Layer 8 of a small transformer language model trained on English Wikipedia (13 layers, counted from 0, width 96). Numbers have three digits each and are written without spaces.
A neuron's activation on a vector x is SiLU(gate . x + bias) times (in . x + bias), where the dot is the dot product.
The model reads these tokens: " were" " Republican" "s" " " "rose" " from" " " "1" "1" "." "3" "%" " in" " " "1" "9" "8" "4" " to" " " "1" "6" "." "4" "%" " in" " " "1" "9" "8" "8" " while"

The vector x that enters this layer's MLP at each token. A number n stands for (n - 500) times 0.0067.
0 " were": 741342248469514487522252291475596608535382786531440709569429602502512541726579520335413573266553336536432510425458422386650432513338519600698311434469652477476342459500488383555634540557506448486372646438461194491446475430390451593537293604393491685534555461493437527559616624376510647535
1 " Republican": 625626461282568572500426241521601715462541712516523613537372668379545577649459587370446331429510532488489341492586486500461511648490513424907531606381669481512542372336319357615534578653444481344479378393458410442399513373537504515485520455318508517481560558465411493612568461456319683515
2 "s": 591501162404565511530400242493521686491514681428483655581462625483493524603484588440516548500502474466359341633392633432457447611410471479842536617465572275475484443428387320601546529618516485490493365397218505422565524371670619678345521432376373707571457496598304588559654526510519623500
3 " ": 503490229507531525465494397494505697737605734506510480543478715559545536604588432397350542411663469614239436555465562658475445605514531588598504496320516277396455450452356500597635550628518577500406416461460374473442409420537974555479376526409555618499455456423391507592638616449526494557
4 "rose": 384658459376577534478535310384290644462644703503558578508345662610523613543366508232402499414649587387422459671437578461557716553426497640826553580382590373296583402411491527642640555525612541543322334575633243483301504435756508604448516472420501565457414422596477548484433507351327555523
5 " from": 429583434513476541370363572347580645583412823552449420585576600498572473550528507318311528486480366605437641448527572426541535501559403552972595538401550508551507553494436358625647495619435605549498545436485380477293492479549509513410392449517359666511478587513498369537589565365492497555
6 " ": 517546412448548467373493458506522659650595754523444357508592556625725517553497557375337492466506463711372511618497476746594354541419570635562593375413460240445453446499477473623485463548514447494363417458568477533504358499508971415610324496404655419489508433554297557399489649491493437545
7 "1": 579289489372468490561311493493574568503711671333501333372548658546654392409462462566269388387461428556511530772549511520534417504521633628691606564409449433502541610413430457783564480531486443542681475707383523591501446515679624710821354368455540467450703620457376497448677764502531515552
8 "1": 572260429291590582426316524489491487344588615337445435426578551509672546447498423568335381481547410538472519511507590440582553533647597503813576631366542344584521530432376569813490324555402443503777452560526440517294531622718555742637391409406406558523700364528371485392558659604552470470
9 ".": 657389314299456666312469454442377513419509546529333394392574349626606833462474445439391423443619464467548470539527630507600434333459558369849358597584713333470592474570437711924399579501605484527444427605476476435521420498582568601473499408460491628467642309471435637423561495580710515484
10 "3": 731238464327554727394472405542486393470494607384543453431543524438655575384419335422336431442676545530414497465623487372492527562583542402777370534581522356440467426352433549755389351690525286546700420585563476355392542521538487847568351332512502549565464316524353501463512485697427410529
11 "%": 687439316334542664372465436518598702467592636479407635536591518494519695639386431432478440505494564406416506630570513393453510592530565493710498678396685334428484397513221496725392521534513442488584362564475580250474439428590524839279502329570472685576404294617323516539531535593434607399
12 " in": 424506432521500637329375575300516544521518798646408450647488400439499450573500424491372493537610452539410587579526587475533619658649400442846511641357515633571560569474281422558580631759451534496619659501539501385209456369519581510389497438476435588574539349695485495448499510328542370518
13 " ": 460590309430531521408502405521502647700724722588382428471498518635763509527429451502329484375473421755308457682421527750510336540506572674430514417410440407335412490460417484645493535563501497527482309479666483456506329484417932386441437516512562396473453445577313491502552672521507431452
14 "1": 568340380456325498489391511475616732619736583369346416328405554655663444328451431665364360455436416595488447867448619559470459534575614632504563600377473522396454595386385569680585556630473469636704410783489525510534296447655660549728428405529555398491585621511402451451705759488493418393
15 "9": 572383302431335513360250389352485629582701545437390586450383479655525657523415529608433477525582381506483455483465647501591605530591509371475542729221491533580527643428384588625602512507471470593851491684572628391455365648674605619690373397401395511562543380595446292352689773693420391383
16 "8": 629498414370478521370362236451411561543736662431398534481350444582657801366358559359473447490463507609533578534494731585582510585577512460555381858304594652637512594499357532361395522529484573604768284634415584499395284534421534598529421334390364463572438323475376298603472672527537381440
17 "4": 687464500487385570406466322564493638636510624294316614455329596664622827531384443408454298322530362554316583654523555479409694659640392641688424673398566416619481550471465514552476504644481599660410232657460588460572310429307488696419504382635424501598415384588374387610662465611507417445
18 " to": 522596464612409528400450625513520585682506731470542476442470258523453606502214295502451362658455374564349708475497543628431546675579370659787455523197523506495476588465306527509508643558510535472488533527429469430325643380298565548274512501573573647512416522548413457517656508411605453551
19 " ": 352609426473515521461559369496470576624642677548572381468495451609739396503474467371324344489563503744304468695373498850484386555444405716449564451486392401400329528533408532583499480616506445547497262608583444451651366466492950455433376485534525401401558535532273487482553585522594376429
20 "1": 307485450427325516611508425378568540523748612384667414401477382496612381408500358544298342443458471603358392821498536640590360521448565803542482464513429530363347408460490572648477466544503518513665344722331591516650401498475682578698326517591455348344626668433286671467684748457415439381
21 "6": 434466397456396506456315613388374508514652572388424539321555398434493667520481407477295338308726552630321399552505563538627566680718623580700415594529549374519543464388494646796548416657514499533732347724465589414523431624604598660659306484437508558463606380547329540274691568651332461390
22 ".": 677439259434396664362560506447459545506556548584371467398568283562616790420495362364412408433687494463425353558507671526484490334473500409870355495529674389409549468528447743864371709537505536556446465708514535393633350511501570646389461442466473661422527412482420613439577593554522482481
23 "4": 737430477370479774537587654505515444564591507364548619552602405173596647450332347409510481556717511664327489381591445443409550513465383427663285456495476503541493384332487701616384392742268487434625444648491505248477393559540482773621387376527529467587444399443450558530664636709325460465
24 "%": 574548299454543580551461475375566685519716639487479650543588512478483620689463329385417385518591667373424350561550547328533480617571571429680432523489750440283573290397268498620369532518540407564608393604491687268424497465505526761333454386565393713623313435585311576406427567398392424483
25 " in": 432590433510574646400381596315495472558571804633394518521423351375515466525419364520449462511616462528330580492574645513497570658660368449838503590311477674592610602450314425498544693688492575450639676513507571394293525410392613571382502479504429617554462425631536464471408511386554395528
26 " ": 389612410403584485428479408548504613643729698623413438402519503611780432558410439417330425396542421743307409686397579812479328521515486675440551450423392464334413544498419454619484529557503511572535285513599532430588335516393932427415441535529535392365493493568331444483491627511542376472
27 "1": 491362464372353419555398453408618581524708544401437383432356436612592512472436447606308348586485286570416383744487653728545399449497597656478529503364467656393356475497461500607535515658426544602783389712297532453572338521624604554667455440554505291350552728497410514451723775450416367303
28 "9": 504355361419236392430232381310403414551649519521470526394285407669439698523469618419268439516487428554487334459418589716636542603566568491496371567344501625568398579513428557669583517693411546623874424632459518361590403587727523624614447491482441431527553481615437442386692701679380405268
29 "8": 512346483333344635466479184452543441563698571561457527413196496565608769387374613273629359587525410664494616515563700665458554601519506545561288682231575664388398567496457597402509591548504533564699402656436528493491183639480541655446383480383369422482470560519416410658473726597555471413
30 "8": 657424595507457609524502391601579557656555619415305667500264548730528856487400436335566240454400389524448551561539602633331736630579549527674455634276475446658554560468481426518420503698512522719441284579414544429595344493413509757361416430636344488498423567591446383635582610665573530554
31 " while": 417537555571440467507321540647472473664468718470351649442637451438495631566417524403282254558613464523124377545575518519367471490581399557831495459301678562514485481536429585627591638600367559560497526580510441443334401438296419594310507387462521781537320523537474437550591565378502569563

Each question shows the input weights of one neuron of the MLP. A number n stands for (n - 500) times 0.0014.

n242 gate (bias -0.558): 586645287650329652523451552604645570432668538497507342649513524349394367277497421491417437580465346398590415386510560458565539372672507648531520445560484537536419323536298671595548375517450480549520448551519470280657688516589326581525520343376656308319354733480651562411497586591477459375
n242 in (bias -0.075): 634477409671441448448599376686484376519526654465581588415441490472348333490462150562542595579491620561519617530674460446500597694320656659547543513402487490497350591416461325575605403562437405468697458434418464417694471435469376540506510404553678555620733564487573335253425445664436325448
Which token does this neuron like most? 23 "4"

n182 gate (bias -0.432): 429462475448512449411346528409454420475428507596526411457591344698457258541305510425449615457503404414456494435478372497653510585465577396681654332423528455324418720557634519335547544519506407557544332611277471472516484446454642500472642494610316274647616506445407566621541309582287702411
n182 in (bias 0.196): 531497412420468525500596446826623568593506397488543427562451584435756515457548564393285341491378393710378360603420582643653378606594402506484465470663373447615315432415537506386464561417472475488588430423658429584582699521471389546559394535404434575393398521568395357387555411461635476387
Its two highest activations, in order, are on tokens 19 " ", 20 "1"

n72 gate (bias -0.027): 587343415607357394363613472517618419472492596331288517569418596494508455394650489608646276625361511580397406418575609316520437520557655558512626478506455398350567541506445584500662500451515546582346500398475437613526575529420456530522358437657674441428491365558480418431423440559472679511
n72 in (bias -0.026): 525454449459551441488353561463491469442445402458385609638284699560443512373390602709718298551459554540536472443531533376537413537534441506555506582478448305472640503647447544449603711522569382684309608623736550427287575506509362500488574574614737411491453372503479368413630640411399563503
Which token does this neuron like most? 19 " "

n238 gate (bias -0.181): 521451233522690497430527595422377531410524359615354412471343609527625668345503439500451518438552586636414451475420337441440515600443531457358538592218464491452531406587573438348348336626416430734467570518411402602421469527491506422670524497367541419567559590445297446488597604455557629670
n238 in (bias -0.188): 666475369590594535756481624378503468472382547589332478644416552423441612468297503464398640534422367541447516432347443580724386610500316513556565503319566500494678637622516323448645462589413357587424535573423420534547408291396493419427645461661383503614362444395392359658570434541609332415
On which token does it fire most, and how strongly? 16 "8", at about 1.6

n216 gate (bias -0.130): 395405477322649674440606579459566533538620434572497596413537366610494544515630521268461461607620474663395518405491437480424369509485587582423365564212307618662531388509419585466710497470454404521548577503613560623562608649607466594546316437564540420671473617485523372401572515441506529664
n216 in (bias 0.233): 487407500658449606500556630585554270334471667513962397439645530384590552566477454644527553471513613368477427453433430610552407566595480493483480575537484288418432733720487527487419520480713427359543345404490600448480497682714404368647513509406497579513637490510497536636454593349438254503
Which token does this neuron like most? 8 "1"

n211 gate (bias 0.172): 374401382498447451595642500500487654520293707464546588475334540410572486398461558476537379518520597541471505514502569505502645452619577432531529394393525484550550422358393526416609419519502544578636606668525505525546486484529557584482456447533474425491505568400582452556488449525443478569
n211 in (bias 0.010): 449487523349446444317461438497617505534393595464561540636452589515441448537345574563559561580422590505363529638618591453456513532537612468470576555492529619568331520550447438665370574310576495416592453403472423479685665489441585530267358487478694537449468510444443387479413603513445618399
On which token does it fire most, and how strongly? 1 " Republican", at about 1.2

n53 gate (bias -0.022): 471751500364387590500635497459445635503650517571577589445300484491363396548384687515430510478470463494260424471529430491650627506739596464375503622570547665689663448535606617414388538548591379642519506528401372249525366535337358548488456400510543324388523393313406642608468535415604457646
n53 in (bias 0.058): 664573394466519623437451533346398483366353577606570470394548544539445411450608457544517430880573341573500354571748589607539404692346520605614534633617342625536442414441560537455461805436706660671814464542396543444404467550538366525526454465486589425470456444409526553340560626447683545490
Its two highest activations, in order, are on tokens 16 "8", 29 "8"

n199 gate (bias -0.209): 440429353513506706472540378503542544561521520458516568389669532282485420528687676326509594578432606413552274446431435415463463274712438465458369464285377595273541521543656576440603562450608578586503481545458384372528332460593513258587528479576628531444453653528473407593525453454448518726
n199 in (bias 0.010): 352309525381503420592692322745509513425556544648363503466473360447519475382619529627526404667476379272491513562600427534547554427484356555361562503695661484355252482497542409543581621426481519478516348497351577456576414398491609497337433311513704607551465378629578725344494621617393472471
On which token does it fire most, and how strongly? 25 " in", at about 0.37

n45 gate (bias -0.047): 471554369318348649528674537600467500404475527491484519412545539472706388387553541500342519628488500566512705510583464321531509569541465516605247512329321622441752385534544462582537446522519452528607519314380233475579661573409487308372500422734507512503423528650386290585459538600503454648
n45 in (bias 0.057): 555363442516619391459381609302622234462481500599701615423603282469522535344418398609494586472509568490621535546510506705525478329525334357543621525494484422566438696522564361396556605558477420393535434617305567500278526503589619688491522533442602531736361419240491440624462551563462466360
Which token does this neuron like most? 10 "3"

n57 gate (bias -0.201): 545416405488581656491444377653446356506570503430353578387318540509282562661624572466542626596494366503465422500500411386582533542642374585435623450467470351281469434364563555580556685425661605403449506399529247482515542497480460585367429386494346273419452526497515548709596578536574457604
n57 in (bias -0.068): 569444551585425375581611430420581387427414791551416444350550595470536445522592525530406531370556333757457497405481574485509419550318406592510417323672651434414602521380606699500415593566589447565475351530488484439543706472248320539512497580639304386575484503447558358609509400367653620612
Which token does this neuron like most? 0 " were"

n22 gate (bias -0.177): 450358497503400517419537455591439520497554655270480596268401701613427397604557477618558567626362401333489454426374583463463477428549526465521518630558563391351470511440395544500726526392544465637419434592489567435650561422441228541494503475538369477593646600611358581428578593643409461514
n22 in (bias -0.223): 600451247628527379506591503533527460748588484437503478425526604686434494568637718564475432479550473417434420383360527404321525399646367453404414636453635588515522577576426566382609583407569698515475598488557478445494472377390803424545457509371570393488584366276530494429522577705616628608
Its two highest activations, in order, are on tokens 15 "9", 14 "1"

n119 gate (bias -0.252): 259500560424494634394414521659589478500598621614572506536556424573476411587457667527665397521459406481448568538428488379345543463598316639484411363534312528417567410303622352303503438563316397531605503569452569586348575370545384503416364423712737650590459451359585568401385435531580530298
n119 in (bias 0.256): 549434555482584458337572589470549619577301500412397597442532466541453306497572497468609518424414541545423624349558514497506542395479597423400745562549404494530587715383530525416515446409398494443437599517615439467789558349573528351509341535362516324573570711378331272361409406620601573470
Which token does this neuron like most? 4 "rose"

n36 gate (bias -0.355): 605549472409433494541377497520550372534486509641459593508558663514429257529282598621442567758392514685517500414474578664506630483554398571623589503325517397586518419451468468503545541360586526494538618383308599526442567662285557448461506650571539554244509463532449486517462471557540581650
n36 in (bias -0.219): 564563540449585665453407500304606459537444371567513453543350461565439653446441283676475595457431426651395437348475388420615541324456519632680283543395437407618542354594490298309626503471423633475591462427497452509575487557503464431439528470683533491336727733408296487446500481509242576491
Its two highest activations, in order, are on tokens 18 " to", 5 " from"

n143 gate (bias 0.264): 533432471573362245485621477535366398336550516633566494408588448741515497512471438429473608549602404577570470439395474448453506586524416622549580447518562542588564543544548536675561580464543512465503491411183557600363377580417654562520482506479638544491470312349725405396402408721429701435
n143 in (bias -0.045): 426477454431562630641467448525595560489677583538525579361648445571429428587542435559336503508462662404605644523477535478447435514634364537520329470330522311483555378506619566438566568540428373648626413623494588361306358556584456750497503565529573556540451358640555536441418523374586408441
Its two highest activations, in order, are on tokens 21 "6", 9 "."

n5 gate (bias -0.288): 449467329406549569479583547610615603512291421747443668541377601459556556629583647546337566579474406548456587472588500441600377685458602509273552565651411473447562465461627491520538608388427416553416530459234548574536587380572488371494536632350382663605488290588391500611497458470500564632
n5 in (bias -0.034): 490397401594443224473667351533382373660432469310354437388446591264584507649435540538450590564560568526370543392654760348575589437513513483483735477517484345562524484418367372548419295543500590503566516634403306595342420533321538402494520364608298624640507477661455586417586268523493455606
On which token does it fire most, and how strongly? 2 "s", at about 2

n145 gate (bias -0.254): 456392520497489633491361592569511651494532407506518553523408443529511674690381363305633836463668443450417541521494464294471339474512521455494479371453503586514281508369612551379546632627419506570445590469306409558497647617630379355489471508649455480459503483547566555353485488506546638532
n145 in (bias -0.038): 197740431477507477688374713463529712367279389525398263460407642365588563346493474447602624500575595407548257435511518412655489403519722316652531540345414599277581518675549580871405417481496323433504679330387375533687379564551652500601392504454481600398363711527397530695508406560556634508
Its two highest activations, in order, are on tokens 17 "4", 16 "8"

n20 gate (bias -0.071): 394697406584647297738516473404436486475489567581558494401526446503360694370475602518550556540466535668505445503391627538495481448464433441526486378344456396489514575522430407540467478648308455505550621559505662533619539558567537495516329632452629322611452448438619362339553472527423398434
n20 in (bias 0.238): 437443508624493453586459500513331657421515571508526599477344439371556497464541345544589516583525298417388456619524455462523474500631549391422447500484497387441399625500364513560477409725447479528329441457414555546366482554420495505352451498487479485490287472327482554557368552418390325471
Which token does this neuron like most? 26 " "

n136 gate (bias -0.255): 512372541463588592598588593361550595500506500806518433497377422479554418543536439526586417524465390619715244525481459440482485567391758597303321374534713491557356553512515481521572323352581346503686448521515512533628466469618576485329585468612651430574506404522620473479521730403587503515
n136 in (bias 0.158): 612504632553514459537631587628479332685507465260481504450609349651395409459599496412407459582408550622641485553283588587496430423434359481596203623537717383452523703214548312660630463589730511664603533593680399373485099511296580672553559518270504361537429573478442551433478393328361650474
Its three highest activations, in order, are on tokens 14 "1", 27 "1", 13 " "

n241 gate (bias -0.336): 510516420474528458433535569623491519638525369475430647596479353512416475653661338464478516420549435363659602422635500416513379723598734454338628497417525581345431614465519730384615302651542667528579262488615513525608378452614632315482633415474470617481477585423647386596615420355610389628
n241 in (bias 0.085): 489648526361204592519556336586569576672276544607508527423536787370585477678714527662397557375460463595526375383331442348418629352361584566461352273309474492496784482440592508533485485412353580541663632614630466564667652538548520724588674446601547489370608481473355406443116732383575632322
Which token does this neuron like most? 18 " to"

n202 gate (bias -0.098): 494349549548519477466483613608635280533624397628472537625511520371516494536650410276429627718390462601717422414543473552376590427342599448579618588492503443414457519517523429389624528469297432458483617538467568525405477520568471460624374422434488489472366464577426564626396472369666541472
n202 in (bias -0.082): 459590429554555668396503500477416193553540447575406561325430384409507666537679293500497665357484624757382433634503571497628547604331587486615507438480460411662417390434385595400703584598449402715353607694431402583517608430438545382426437221531535507564419358449786477513460436603507545440
Which token does this neuron like most? 27 "1"

n192 gate (bias -0.159): 401559500503686375399632468500572480619433338462267516500475540561618474572581301447605411288410605425692582477338685449744451445591471417476503590605464457600654538364533573522570317536573447477474523525669355500357536719386239562500588650563571487408440532375763542464608585649706550601
n192 in (bias -0.062): 783422365520522697513490458555553484410622771361405520576628400576669658441555396648677598411553653549341480597332631554548471464387487560341503385497558560629507503600690304362430441470513602574490607361532382577643471582563436323591549609583621448451414600609462545448523177387545594604
Which token does this neuron like most? 28 "9"

n149 gate (bias -0.280): 578452641463408541584438500395634478623561550447423493415448579721139326511493771618493441347399375759421507256315532514547394620467456455280485414552617615728669581576463716648629540581623478413628518546314566338463254423408428671592580584459693554522545583530529413515559284475681769474
n149 in (bias 0.048): 493612412521503756612580337480578520500650379411789486418332389682464215673332463622575575286438434426503503594476588616410459625560350493282451490374591490694458542487572586621576358271576435322669551579619421433412435473310665435644689526421546490493655430514553449405405595517523575625
On which token does it fire most, and how strongly? 15 "9", at about 1.2

n144 gate (bias -0.250): 562430393669441597479448417488638479367529444506418541571612377437503607544512547522635418622534474407474523473405806594419655512462344742546512385417599619590422565326420524494489535553467315459544500545471568676570535403557494489489512525530322387456352477710580523526523535189584602600
n144 in (bias -0.113): 246559529563511515456500483474483369555535650563444779385610282471451386630465497576622446738489480544683435403506457561538456288342562443651381314709406557506385537488485503577341485560585455336479550357512503354482488556434445613466353480443384482556485491572352497559592450488518331450
Its two highest activations, in order, are on tokens 25 " in", 18 " to"

n254 gate (bias -0.286): 506558432337454494445535462386515571390528591512439346491402543591397576609367685652593523469610434497447279317591537478610516640567474428055605409590672461541497411573452656494516522581569490585414420512306400472436310577525590424441672482653566665783516472539280608664522481459494451529
n254 in (bias 0.011): 506462562592441568359442443457525482584345522395559435350514431371443494406552439439453577457618589634468582473645747417572371433497629751682533646512503434517581545334647452354420532541446491422582553755657379422354376421449394430675424298506443430509607393456477491468562491393457520453
Which token does this neuron like most? 16 "8"

n207 gate (bias -0.282): 497442526522574544541587637595371633462414465617494445495492693551377573727383527294412572505463575568530289472472487377513473544592368343608494516530688419508407608571541254540583464550466517489399620508334605492339450371458480555542473484631537405459458381378411413371547560549508563508
n207 in (bias 0.138): 497576287546511517653347591556581628333481512593466424637462587569489545489483585417704509527449395680414424465426524489403514579609508514521686458528464397480375601542611454446276429389336565497438590514382435508489486500503333468424342457356640542619506494517331388421559438377405644308
Its three highest activations, in order, are on tokens 2 "s", 0 " were", 5 " from"

n44 gate (bias -0.084): 481626512497375576620434593413530532500578593647500253433485578389411644317497506407532627451551435560457367613481624586786677494622360390211344379554371503522416549563338500491565547373358389541497557476454548432267414478360408374344629597442614412433455425433515509316475443431325637551
n44 in (bias 0.008): 762597594467578647565647497359528405487554415393633415462485420532411535727577413672464503506404544745380228430556584452484613636510412599594417443637455540462410550416435648709681503500586604487484613431415480321529575448509497407528523550520543593321559261654503552477549270423647444772
Which token does this neuron like most? 12 " in"

n48 gate (bias -0.005): 572401249431422491481463430423687447485610461512500382701518316533569451537439457374578519632355560497521460487428533452451447506564612535535478403338688257469529512260469645330624261609623404702571642422545578521519637438596468500554466568547561512531500656337643395491546416558702336568
n48 in (bias 0.074): 590549364494517687454599506494574549647542424436638552691505521589371435698296649456431474500492553449497268573433431410430477591463647491467338413246731523463556481415538599577573468642444549509366489406564512500400607385591298470453451541532509401488410596509500460443374394531636492360
On which token does it fire most, and how strongly? 24 "%", at about 1.3

n153 gate (bias -0.443): 534385224380342445643440679395576601354599526668628515609462581414607491521725558540601546491378574670491615525500477423601418415446406680516503446469491447581584585385509658485345685384540247722473560509500488377388622546521569567456606512596484500588620599592452430616488448584605450600
n153 in (bias 0.344): 364758536473432730366500539586381503579289532585396382627462462680572440621407540417487608630577510436690574390622323680592433440467402562531310566615450500583483636540351462236572510612510561410567343526706601480470466379484396797367467426476400480648238705490595507460419550500553406510
Its two highest activations, in order, are on tokens 21 "6", 27 "1"

n122 gate (bias -0.004): 422609379474537594535392538468423568380472581456387600699472484503365522670468596463452658593663428407670516424640512321484497542678471562527566601561302536465441444634584323278399584367674490678407465683478335434269613725606527454639545466628483633587588560494333666516407423443649546381
n122 in (bias 0.034): 485304371554511434673426547494503500600670469390608649710443473396657471536538399537380401702506503298448455588524295538512452636529652497401540483590506654494537609485521333491488560611509282403310290483538515532545491378560364472451435452421663412437624623503547592470318411435459454613
On which token does it fire most, and how strongly? 24 "%", at about 0.63

n204 gate (bias 0.246): 539315473534484461541508511443556558413625567497370494578692520594643533588219486587472525487447627486519426460475399441337414651407627367520622465436500329522585431547597365447616525508475531342561525535373416636492478489508594458545511764562494443547676516489400525345365619448508511378
n204 in (bias 0.237): 586445513625518503621484586478440605715468428468456437484471500508559473522635519484610373630492513514613374436483385294535314549552610447466635369299595558416596418565591531613398456602316486573527364624567354478470330462569523490413661469522449589681544454494551361560503552652389434486
Its two highest activations, in order, are on tokens 14 "1", 8 "1"

n147 gate (bias -0.147): 503519400392536519503654641435407522592420513366349535379446695543552614437577747559371462561264372534436478654601518598515419344741465551302670485459385532355693316450544475644469478289484478568391475355430528559678497369415506488569484563462555633553440515630393559616710400568590494569
n147 in (bias -0.167): 352516368560659578637678558340637622485381441213484547410304716433506602528515534589481572461461491609473534420519577552638282395589622697561471369466348307448449470559641633617622544400529603675571441551461607488500559456581329470545602640630558574403497420538396494466273590537488470540
Which token does this neuron like most? 13 " "

n75 gate (bias -0.220): 390413730383599474394586620459355523636408344463264571522485303509434382500379401253600610497549349500352670408471562393588413567589465293443497459616407484430398630411393654522311458568641503503510759416484393519487452651481383549506529395503523468555666411425718468497551564350576348339
n75 in (bias 0.021): 735607375375355497522472411528334617562611656573579481555413294469509547402416421464468541671473589296525557445455470432426553387456569510347432401361581494366526548506503529694284585360381595432494162549733557466647355484470454377621619500500403606569526624548420559475431409672363400519
On which token does it fire most, and how strongly? 23 "4", at about 1

n135 gate (bias -0.318): 420463474435342466677316649581620546461422539367476451668378509464500560604648403659754659397465420594297363528555377464605549576491442559440525384433527630389406506403500522564563497488525445349573594447464534533615534634665333520444700381491544367491269485368527415558250412524581535524
n135 in (bias -0.244): 562545575556453559624311522388522582366500284462503386560426613570487609506641156611533559314528411594373468510513547751596458461423555444473564268686668649574323434371412556441532389343606510439688578400402425615636464428418591553362519435377487342477599570352353497520263428523522506367
On which token does it fire most, and how strongly? 4 "rose", at about 0.62

n33 gate (bias -0.126): 546410372396561552422458565414454506390657503559464373343325599400462479349411326491624315617523353491568371414692543285627458665515488423544516423512401586378469555584812525462541488719528385399533626590538615506419421651506397434576401437426522473452555479594503380449723358488473538548
n33 in (bias -0.208): 698249446486493679465327497421336289466428511551384328432537346493578490371445416679321451239560463469558455636535527387449399594483644750493403380412417468524611423379461468463456392574372409548281462574541514355068518584378370450706709493571532538609642534496510531399430514590728449601
Its two highest activations, in order, are on tokens 10 "3", 8 "1"

n7 gate (bias -0.118): 474436522468333552425503511494486483597557573542590468584539656486368443520597402659485245500434356359593641612462414669503419500217468465491256511596626509286319442434303415539514445337665512514560388475441593463572457538450458610486612517426446628468442381506528523552590561500617572385
n7 in (bias -0.012): 660409546493604568581420626724435469447653539477615554418487600648414590368600510487418514457364454278421551400408552566400459315483463700339618464582429696467587298500374589510424534623586571584291376637536503700308524405294511416480527371510406610615610280353450705534716399322297458578
Which token does this neuron like most? 20 "1"

n61 gate (bias -0.367): 595556594443594314509550650553738566626426530540557447545464587674393475431382519542405396488320457544607553612522416555614513603658550478386416521538662557559609467488481637636552440573442689646469516530417617506450569694427338404415297515471840664629389352285580509396531600646584551491
n61 in (bias 0.188): 379516722411475477332666389490453458420567384305412477375611507405513663435423532454441363356497418561601464589438457576471539313385445242537520421448404530286473456362497233435459519412513383330584581466367366376529386578516423401500645438556597612614474494699579683367649503301628628319
Which token does this neuron like most? 3 " "

n67 gate (bias -0.337): 368537341497521500690605631666611456460570513639500616473488557652643426581386413491566475485449412553515584548522363540549385562522372624629542301349401658586503605355591735518567475651633456586429401672445450509391419687482319245350674443478477620566532509635540367431643434463352485425
n67 in (bias 0.009): 634490595447689588423396380507517405528696360541493437618607418384500521493462430616324391174463541692411510496610500435414615340711584307544320603310806603493683601562729397497387304440496380576402451581439606638674338479388301347406430483557460438370419665564356486651416535462455591465
Its two highest activations, in order, are on tokens 31 " while", 17 "4"

n6 gate (bias -0.329): 533491378667425539449458518625370361476615364480639392645503610617462295455482350454416506547314450410609641399612618465506515425399428417634309406409589439506599497512358653367388476524442539313512566474362443627398648623709503586390482644524286580590543459661379533551593551485577500500
n6 in (bias -0.012): 466400297419519517751480372606571685654595616377339346284433381536588398637411527380305534568459500543405567278554465373503353610579590398406620641782384524622435609526638514680425470453646413351430397503474685332297560530542517637436590542609586533574615464564464603480597543649628564610
Its two highest activations, in order, are on tokens 8 "1", 2 "s"

n237 gate (bias -0.296): 535449527452543560459381438372715452559512586571582468552509523466531597405506465539500583552452395632342374216542367417460550601362655490566640615386557455147487473444357625503475576576626754500409421607623497503557703336326457497354645267513484516592574407305497566522339513494397524506
n237 in (bias 0.050): 444617494509391412482281471526357485446331509449520509424634470455551480427621456575512441449455392427463547673665564583592576634532588664424464620403561527431548531451732550517600319447342494595407538427472547497468316442266642428601506322423560650696541423488477526515567614436419739529
Its two highest activations, in order, are on tokens 31 " while", 3 " "

n1 gate (bias 0.081): 425566371417434497574381634405492459449457598540335478368469556361516484579386500622555401357445556557615751757627544545385536522411451581415677444420587400608464416402591578542543432404492555559533427658455326438424522467413418635558467542547576514437364476445328451470437448408373487492
n1 in (bias 0.176): 477585522569478369443458627548508657525556530355469469407500491384329433458458331422389375473459373430425477540474570439631362483346585260632378694491469497419526429559494638299533593463388440631531461410437326247446545534388424500527500321422544366472543625540400441500463443553492486361
Which token does this neuron like most? 14 "1"